Layer 2 of a small transformer language model trained on English Wikipedia (16 layers, counted from 0, width 96).
A neuron's activation on a vector x is SiLU(gate . x) times (in . x), where the dot is the dot product.
The model reads these tokens: "c" "or" "ing" " le" "ad" "ers" "==" "\n" "\n" "N" "ot" "e" ":" " G" "P" " =" " G" "ames" " play" "ed"

The vector x that enters this layer's MLP at each token. A number n stands for (n - 500) times 0.0028.
0 "c": 478 240 493 482 530 469 619 380 662 388 460 539 410 139 499 285 270 419 341 352 546 465 380 210 384 538 530 600 378 626 664 357 425 432 390 91 377 851 605 544 507 622 759 368 474 263 399 458 483 705 585 651 457 394 381 455 585 379 377 406 320 404 262 656 505 477 791 622 220 390 634 619 564 234 485 565 510 583 501 541 645 856 769 598 555 473 477 447 469 263 481 469 521 537 315 316
1 "or": 740 720 108 477 486 548 529 618 639 307 627 633 439 430 457 252 447 545 408 533 159 489 391 420 230 566 384 472 237 601 671 287 305 414 531 334 616 864 701 402 417 445 542 587 404 418 404 294 592 685 618 472 385 463 254 341 463 366 529 517 482 480 344 592 542 330 418 597 356 458 681 491 580 403 617 492 341 796 489 701 780 666 716 501 443 641 638 440 502 327 635 512 641 755 183 411
2 "ing": 654 691 465 500 529 475 587 414 661 409 384 556 643 574 872 193 285 519 463 564 297 538 576 303 466 493 238 466 283 680 624 261 573 402 652 514 743 848 465 476 653 742 301 412 537 274 477 494 783 611 537 509 357 614 411 499 454 302 622 274 378 276 364 575 301 473 411 646 463 185 462 535 473 178 499 401 497 630 631 585 585 593 503 443 397 348 356 463 326 180 385 396 604 246 336 477
3 " le": 514 327 324 400 614 400 660 383 609 454 831 348 555 500 731 519 535 310 309 272 511 432 391 536 473 683 484 392 332 583 732 381 237 550 268 499 689 618 384 692 538 618 512 250 339 493 581 441 522 376 467 349 640 441 327 497 278 489 337 542 310 458 364 389 508 581 535 485 551 503 733 522 161 251 581 247 656 620 519 656 630 661 583 621 202 394 533 618 441 262 292 359 487 447 351 378
4 "ad": 624 171 302 407 721 366 504 760 747 495 614 801 454 478 588 280 526 395 437 748 337 415 454 597 360 458 434 553 211 240 483 171 552 462 621 433 665 516 334 443 614 591 356 522 432 519 398 296 651 218 645 500 367 537 628 512 381 289 365 464 396 302 620 621 347 356 421 508 355 575 434 410 417 409 642 439 614 615 574 617 390 495 858 413 395 258 363 447 551 461 402 253 589 409 376 381
5 "ers": 374 391 551 529 503 590 654 618 516 308 569 594 626 441 418 159 373 400 477 345 382 587 336 162 405 715 188 545 384 510 905 434 511 559 300 594 681 599 674 522 785 488 237 445 321 681 533 405 541 435 482 612 314 551 208 598 350 414 524 299 372 457 511 613 376 404 270 511 403 604 409 591 511 159 606 408 699 533 768 744 685 638 644 423 367 575 307 491 379 555 329 391 566 490 453 394
6 "==": 733 344 331 273 579 737 647 419 592 361 646 631 443 534 353 150 410 445 449 583 504 312 447 516 664 650 667 552 281 702 637 406 395 441 785 267 462 677 730 673 413 752 406 299 453 799 527 378 550 785 489 482 349 530 430 375 251 370 385 606 546 394 522 659 422 489 296 411 353 223 650 741 731 275 648 340 444 571 577 530 635 371 551 605 311 640 448 542 490 158 385 438 522 570 484 373
7 "\n": 501 427 518 476 594 741 668 407 702 432 622 539 489 402 392 314 602 353 343 512 695 567 395 662 633 562 418 579 402 436 414 277 441 573 692 347 749 821 651 518 531 547 511 275 433 600 480 235 583 757 413 673 353 620 351 608 371 370 551 504 483 427 275 665 422 375 260 587 455 295 670 828 592 191 641 383 210 514 647 493 610 191 461 636 433 682 502 324 571 439 348 648 736 539 279 385
8 "\n": 366 408 367 607 556 639 562 433 592 370 591 592 566 347 422 399 590 277 269 479 630 468 479 634 534 528 333 528 511 383 496 200 591 609 419 346 676 832 602 411 619 393 545 294 399 484 525 326 665 668 393 636 390 692 395 674 333 362 584 484 482 364 206 518 400 348 431 704 470 399 658 843 502 296 605 383 270 630 721 513 511 204 552 561 665 620 405 265 537 484 344 774 823 591 281 388
9 "N": 507 403 586 503 580 447 569 555 491 308 840 496 510 333 544 595 584 494 276 517 421 730 360 526 208 856 657 411 427 328 775 504 378 471 392 480 620 671 466 662 403 690 452 442 337 221 423 377 464 876 481 505 336 469 463 598 517 412 289 403 382 523 411 344 287 526 521 668 641 133 643 611 468 99 621 453 461 583 554 478 510 464 601 546 357 345 485 451 411 513 274 486 797 357 367 458
10 "ot": 490 293 791 394 620 735 427 547 619 312 542 551 704 301 630 495 444 475 113 731 634 408 384 596 388 486 620 596 276 403 462 439 532 586 344 569 691 538 553 379 668 417 586 294 503 474 752 383 399 481 601 529 424 378 312 550 518 465 265 357 95 396 609 438 479 387 462 409 432 506 586 511 662 344 641 429 711 657 717 487 529 512 505 468 577 556 531 243 353 484 227 441 602 371 352 127
11 "e": 390 508 672 416 712 852 528 593 769 349 734 471 416 555 670 655 215 451 386 516 265 414 463 542 392 668 308 364 328 733 531 232 454 392 419 593 498 761 707 475 605 591 662 435 586 363 638 559 633 441 629 645 448 416 437 566 295 256 359 467 320 209 524 437 519 451 594 679 584 533 635 317 529 335 776 332 370 650 546 375 569 416 662 459 451 458 170 646 378 314 425 316 609 503 282 394
12 ":": 650 318 321 466 626 649 517 482 528 334 593 614 806 545 559 184 488 455 422 542 554 385 480 588 508 665 472 571 384 405 530 349 529 458 565 423 502 557 452 614 307 699 509 469 369 295 564 443 566 647 380 635 283 565 447 658 199 431 482 581 276 464 239 634 286 647 381 462 480 276 640 668 681 262 781 313 227 481 543 577 493 454 666 867 463 520 168 435 460 424 355 493 743 629 345 367
13 " G": 364 596 425 415 467 526 678 627 685 415 728 442 564 425 515 510 479 407 384 454 616 406 329 335 137 648 504 384 397 371 681 309 433 752 463 316 428 622 477 654 523 503 401 472 527 312 595 391 754 765 436 527 593 371 365 501 454 419 175 442 322 356 465 479 407 544 452 530 600 85 546 781 496 343 634 355 570 695 542 606 740 662 637 556 506 392 516 384 345 386 46 451 772 447 227 439
14 "P": 595 339 190 682 622 566 483 482 513 293 727 559 702 456 638 533 126 415 272 606 520 485 549 584 203 616 373 573 381 377 721 524 542 429 633 351 688 536 502 557 339 735 647 440 361 277 434 442 610 571 359 396 248 418 479 658 610 521 159 640 433 505 380 509 221 325 576 538 222 415 674 735 460 245 559 326 494 629 563 578 689 568 611 662 448 277 599 462 425 404 466 450 308 611 261 396
15 " =": 597 396 538 556 473 574 554 328 500 411 697 618 674 433 396 426 472 635 475 512 548 411 425 601 563 615 866 264 306 785 450 474 426 369 674 444 475 489 824 693 463 785 522 414 434 369 734 522 404 519 247 371 314 778 254 513 411 389 436 734 287 289 387 775 376 669 539 574 467 408 497 780 520 463 747 439 169 605 793 552 620 250 689 524 533 427 415 409 606 373 375 356 481 743 485 368
16 " G": 373 583 479 413 470 521 659 610 671 419 717 441 589 411 501 483 462 401 379 459 617 405 329 332 141 641 520 403 401 347 668 304 458 762 467 319 433 600 494 656 523 488 433 488 522 328 598 410 775 730 438 532 607 345 387 509 452 399 193 460 330 359 436 484 400 549 447 502 588 73 538 807 481 335 655 340 565 678 542 613 741 648 647 554 497 401 526 376 347 387 32 463 783 469 236 432
17 "ames": 443 475 304 504 590 716 720 384 536 502 651 515 679 416 476 396 196 634 393 573 384 555 543 389 430 699 328 524 526 577 606 493 616 562 535 435 789 620 753 701 607 631 410 470 400 472 696 405 584 640 319 718 419 403 355 745 532 583 263 341 288 418 331 686 429 503 378 393 296 183 493 316 318 193 628 473 445 376 553 533 644 545 858 409 263 412 656 415 541 286 686 366 584 432 218 417
18 " play": 635 505 203 473 548 738 626 450 495 469 673 317 565 453 564 542 485 604 255 193 612 596 656 469 532 419 571 536 401 424 482 256 383 487 648 486 645 510 719 608 562 732 421 434 299 550 597 367 677 534 404 481 447 692 628 626 605 412 381 418 93 532 350 590 345 737 492 478 400 461 638 698 405 358 597 200 720 446 606 617 611 651 773 468 399 319 297 358 348 372 210 495 642 654 235 501
19 "ed": 670 316 515 499 580 663 555 283 821 276 530 623 765 499 465 297 376 481 502 517 174 552 409 505 550 549 510 537 298 451 599 212 648 592 406 461 699 702 278 562 420 743 344 357 569 396 416 451 828 560 511 495 492 477 367 555 481 479 642 208 234 347 383 725 416 401 443 702 371 314 453 584 497 279 680 531 562 743 504 683 629 440 674 338 192 368 444 558 533 591 410 466 623 506 426 250

Each question shows the input weights of one neuron of the MLP. A number n stands for (n - 500) times 0.0018.

n198 gate: 606 558 573 175 628 595 587 522 640 446 397 412 489 409 613 478 682 684 496 604 409 352 462 647 294 636 694 537 470 403 440 518 544 626 362 611 336 589 465 471 369 372 585 700 270 564 370 419 515 685 280 568 473 475 543 504 690 405 336 581 412 610 500 493 507 500 519 372 247 508 763 568 543 515 399 375 392 315 549 315 552 361 489 589 520 635 613 384 596 605 573 375 387 362 835 392
n198 in: 311 621 661 452 553 577 438 751 486 527 555 547 606 537 585 343 340 598 599 493 480 311 193 548 541 651 634 482 543 301 730 528 623 263 507 546 496 610 476 626 480 438 507 560 500 601 507 402 706 415 664 483 770 625 455 478 561 650 446 570 517 370 461 719 692 593 618 432 440 500 573 790 610 443 452 634 340 323 359 466 403 514 525 527 446 465 579 712 380 528 430 595 417 503 464 329
Which token does this neuron like most? 6 "=="

n97 gate: 332 505 525 433 395 390 510 519 648 457 620 378 539 430 427 529 363 528 574 502 437 477 460 559 531 562 605 471 453 433 495 520 529 493 361 507 661 485 472 467 495 495 544 589 439 510 548 407 577 588 530 583 556 522 635 423 646 602 519 612 541 315 586 457 542 646 341 440 466 541 454 521 574 443 371 464 381 638 492 583 465 530 366 286 566 439 390 560 495 399 517 571 568 479 387 495
n97 in: 480 502 620 626 583 752 490 565 285 524 487 535 500 495 458 434 464 557 515 480 542 498 646 495 433 567 495 361 537 476 400 598 478 550 451 517 560 532 509 455 656 485 564 537 407 402 495 573 545 417 616 476 413 469 350 352 366 527 424 390 639 476 485 426 493 603 742 470 490 508 413 469 464 465 440 565 505 626 424 638 552 490 424 567 537 488 503 407 557 483 371 542 452 462 445 366
Which token does this neuron like most? 11 "e"

n93 gate: 417 473 589 464 440 398 676 608 444 559 621 640 411 621 507 505 632 496 542 526 520 429 652 451 451 566 545 560 512 536 578 565 627 477 509 565 336 652 534 693 480 479 533 491 537 650 477 505 460 473 438 349 298 457 436 453 362 562 460 502 348 502 498 561 537 457 526 500 500 471 382 417 602 530 512 488 437 510 500 511 575 403 565 466 500 553 571 438 616 491 514 465 547 574 513 530
n93 in: 553 468 479 448 439 477 555 530 640 364 497 400 546 322 520 447 319 471 490 680 495 602 458 484 493 500 327 432 597 438 500 485 429 373 386 477 574 415 385 510 632 385 464 431 510 505 512 427 513 404 493 644 605 505 570 399 477 303 529 503 437 467 413 539 510 684 433 596 664 564 355 421 582 528 473 589 541 445 351 569 544 516 411 606 572 450 479 578 464 361 362 505 570 547 500 497
Which token does this neuron like most? 5 "ers"

n335 gate: 534 250 407 487 418 510 306 323 286 634 400 754 462 545 530 469 606 286 500 444 291 576 370 460 387 517 497 551 503 500 423 538 408 530 605 503 514 497 662 607 569 645 759 286 766 630 399 329 344 490 451 350 500 483 621 546 392 381 391 593 418 486 541 620 607 346 448 605 394 583 453 381 583 438 424 431 614 440 306 374 483 545 712 510 511 412 570 549 558 503 524 750 444 629 635 483
n335 in: 503 524 487 506 707 528 414 646 403 394 396 434 422 403 539 586 362 506 381 333 698 429 567 366 358 740 473 370 522 521 525 509 478 603 479 594 384 406 518 524 503 481 472 663 528 318 415 509 629 506 527 527 381 543 424 554 525 651 458 286 663 509 441 594 531 582 456 541 553 327 760 551 660 560 493 638 415 487 494 717 424 614 311 316 493 328 576 557 594 527 398 441 436 506 339 620
Which token does this neuron like most? 0 "c"

n375 gate: 508 291 708 424 570 476 423 607 441 381 361 666 409 790 470 236 735 406 619 580 549 673 395 669 443 619 554 508 619 611 540 323 531 477 688 752 309 361 511 515 545 548 540 496 422 552 600 359 373 508 698 339 268 349 500 464 703 687 576 521 383 371 626 332 409 473 667 239 547 794 488 591 531 349 716 492 266 456 540 432 460 512 767 508 423 298 520 452 646 504 652 677 621 580 575 564
n375 in: 486 479 493 427 529 439 400 61 558 405 309 583 580 435 459 468 340 714 605 587 545 810 360 322 479 468 409 658 522 553 460 597 482 363 572 410 289 504 486 469 593 341 387 457 532 437 447 256 445 514 316 430 649 525 709 338 482 504 545 387 607 335 352 570 435 486 237 621 253 398 546 601 395 580 462 538 373 559 470 517 511 614 448 556 594 614 471 596 551 274 657 338 489 386 439 511
Which token does this neuron like most? 3 " le"

n291 gate: 403 571 610 389 634 611 431 565 497 503 602 497 466 667 605 517 460 409 520 528 532 358 523 591 538 557 636 475 630 364 269 466 430 546 513 486 709 582 478 438 481 428 697 483 361 339 631 481 376 489 415 565 332 552 544 540 460 486 708 436 511 506 458 495 455 533 650 531 536 400 486 335 345 486 423 319 412 509 520 568 582 517 419 524 570 459 454 549 671 692 422 444 540 524 522 647
n291 in: 597 603 424 658 563 479 568 413 460 546 574 540 413 674 523 417 560 520 521 465 497 424 384 655 630 469 546 584 513 403 718 495 395 682 465 424 484 529 523 635 472 486 338 468 550 643 644 678 386 492 450 551 601 399 593 532 386 539 477 462 320 521 442 375 405 474 436 457 361 428 466 599 505 593 622 578 484 430 530 592 556 505 562 487 654 591 562 476 497 467 654 463 653 497 450 524
Which token does this neuron like most? 12 ":"

n99 gate: 500 593 592 323 475 459 665 531 484 494 549 560 398 494 479 562 617 772 389 596 443 482 545 331 680 451 393 522 440 509 407 475 566 706 376 683 681 548 530 427 397 490 560 351 575 542 411 368 525 463 596 699 422 475 466 516 650 453 494 546 616 481 633 589 281 408 538 310 842 570 472 430 417 564 636 657 500 600 452 457 558 429 471 466 411 528 461 378 566 608 394 607 477 297 387 519
n99 in: 688 679 407 429 559 464 541 552 307 326 407 510 560 638 538 389 606 386 537 507 513 582 652 500 865 603 461 563 457 342 510 301 503 636 611 424 580 413 535 394 646 357 674 460 513 677 510 487 574 506 418 477 517 379 354 510 557 543 442 500 385 520 387 571 660 445 654 331 698 479 539 228 397 299 587 570 533 418 432 602 507 399 517 567 478 592 514 666 384 652 559 437 436 353 433 557
On which three tokens does it fire most, strongest first? 15 " =", 0 "c", 14 "P"

n312 gate: 387 584 514 511 409 467 489 492 511 535 468 503 622 450 582 432 540 471 514 369 686 608 534 442 505 505 597 544 472 365 559 525 539 500 444 564 360 698 439 559 577 267 444 383 379 596 476 404 347 537 560 473 397 326 438 483 533 385 596 359 453 596 544 366 456 551 466 503 228 590 416 423 436 433 485 591 533 565 707 423 545 545 634 535 548 637 449 531 503 386 410 671 582 439 655 380
n312 in: 432 479 475 505 500 557 707 641 577 412 718 482 580 485 524 392 486 453 473 674 609 510 561 700 635 479 537 296 596 564 286 718 489 591 508 492 514 492 437 550 497 452 484 341 373 478 468 565 459 497 472 548 616 387 487 422 630 514 447 381 427 503 530 553 363 412 445 542 321 592 567 474 540 423 385 569 426 618 534 389 638 533 444 495 497 605 497 386 437 561 554 628 525 613 420 643
On which three tokens does it fire most, strongest first? 10 "ot", 8 "\n", 7 "\n"

n264 gate: 342 449 567 381 366 604 491 664 448 539 449 603 460 517 453 397 585 397 454 454 549 529 344 356 485 586 289 609 383 354 647 604 695 467 614 589 401 503 547 627 515 412 623 598 376 610 617 494 562 518 309 539 668 524 539 422 281 633 512 640 406 630 512 405 420 467 577 413 543 378 377 482 345 525 564 552 657 462 566 612 661 475 601 408 473 452 500 463 534 632 748 585 350 482 565 463
n264 in: 663 533 544 437 480 514 483 323 608 511 382 353 486 417 603 321 532 704 480 383 646 554 459 372 418 489 464 559 371 414 587 443 387 519 519 509 460 657 402 409 519 549 566 511 635 462 417 537 388 484 462 470 485 595 575 367 474 627 451 450 455 404 420 591 540 301 566 555 590 646 475 615 467 577 485 446 251 523 465 437 425 367 456 379 642 545 402 619 443 297 480 325 459 544 522 374
Which token does this neuron like most? 9 "N"

n51 gate: 533 350 474 540 437 594 420 449 403 481 517 489 525 545 420 407 471 479 363 548 408 381 526 512 374 562 500 506 659 435 364 409 389 603 455 486 447 433 572 401 423 506 391 489 563 375 595 439 620 497 421 721 577 672 647 376 461 418 519 587 574 599 422 497 319 457 494 350 423 753 579 495 438 556 620 497 548 543 344 687 382 421 566 546 464 390 500 517 569 571 451 594 276 396 491 520
n51 in: 549 526 516 495 433 622 489 444 424 470 619 505 398 611 395 503 610 415 411 403 453 505 503 696 467 475 591 552 702 381 431 430 531 673 373 450 650 403 490 356 465 513 332 560 492 449 574 365 597 510 470 644 414 615 577 375 442 438 520 598 503 510 510 578 482 604 474 450 663 604 577 510 394 602 467 481 545 500 359 477 537 503 602 573 438 459 460 646 445 602 510 640 407 447 333 608
On which three tokens does it fire most, strongest first? 2 "ing", 0 "c", 18 " play"

n28 gate: 502 545 706 481 413 500 609 627 646 403 447 602 541 729 495 517 577 470 461 434 509 421 517 447 472 509 389 483 439 387 624 432 490 481 472 490 495 559 502 624 398 493 305 417 505 550 443 401 512 474 415 566 482 450 374 458 468 390 584 614 694 596 444 397 471 479 581 527 570 485 410 446 460 588 472 597 500 386 401 565 456 426 585 577 534 462 433 510 609 524 498 382 374 570 530 458
n28 in: 634 520 410 579 548 465 409 584 418 374 497 363 543 265 481 665 547 534 449 428 638 459 464 497 490 349 389 601 569 592 547 403 475 669 544 472 390 574 468 470 556 497 564 554 465 521 435 601 528 559 543 455 419 450 655 461 523 553 637 624 432 404 663 608 513 530 531 345 604 529 572 480 418 572 596 376 390 458 615 502 536 384 571 392 459 482 420 456 365 537 563 421 510 463 469 436
Which token does this neuron like most? 17 "ames"

n26 gate: 461 385 824 371 492 597 528 766 571 378 715 253 449 493 519 496 645 444 437 536 348 478 328 537 492 340 226 512 291 447 317 438 360 611 582 469 397 402 391 496 410 512 378 559 380 428 316 535 192 572 404 416 492 662 577 548 524 562 458 643 353 717 437 633 366 519 373 683 570 746 477 560 310 618 290 583 425 608 444 421 135 456 424 542 534 685 249 480 563 450 597 336 560 327 518 618
n26 in: 536 496 731 468 449 496 309 642 511 543 599 220 441 476 255 424 568 458 618 478 410 441 474 619 535 404 365 620 419 571 366 409 373 539 500 460 463 338 451 291 363 549 430 397 547 455 482 456 353 252 507 493 368 504 529 444 637 623 419 572 352 652 485 673 419 539 393 645 653 723 457 514 344 511 354 519 305 534 642 412 407 641 553 327 635 381 71 373 537 386 464 515 541 229 299 445
Which token does this neuron like most? 4 "ad"

n227 gate: 420 521 637 503 420 473 518 477 638 567 475 440 617 375 635 538 407 586 193 536 651 511 555 277 514 398 558 393 394 605 534 572 584 626 477 593 485 606 318 390 468 475 633 515 518 635 298 449 409 399 367 494 723 541 465 625 609 455 526 438 378 646 470 372 356 532 527 549 458 472 427 517 392 415 481 465 434 555 316 347 430 503 469 416 445 414 375 390 569 705 518 652 469 604 513 497
n227 in: 438 609 447 307 288 511 497 361 429 458 535 467 652 527 647 469 488 593 546 589 468 574 369 416 409 514 700 358 577 625 378 383 369 386 405 346 595 362 503 439 631 462 684 463 404 602 634 525 408 478 457 519 482 634 494 404 581 531 442 352 432 449 671 428 477 414 474 581 542 560 391 492 575 555 533 473 563 442 620 626 387 320 518 511 503 680 468 471 432 500 331 526 448 451 567 417
Which token does this neuron like most? 10 "ot"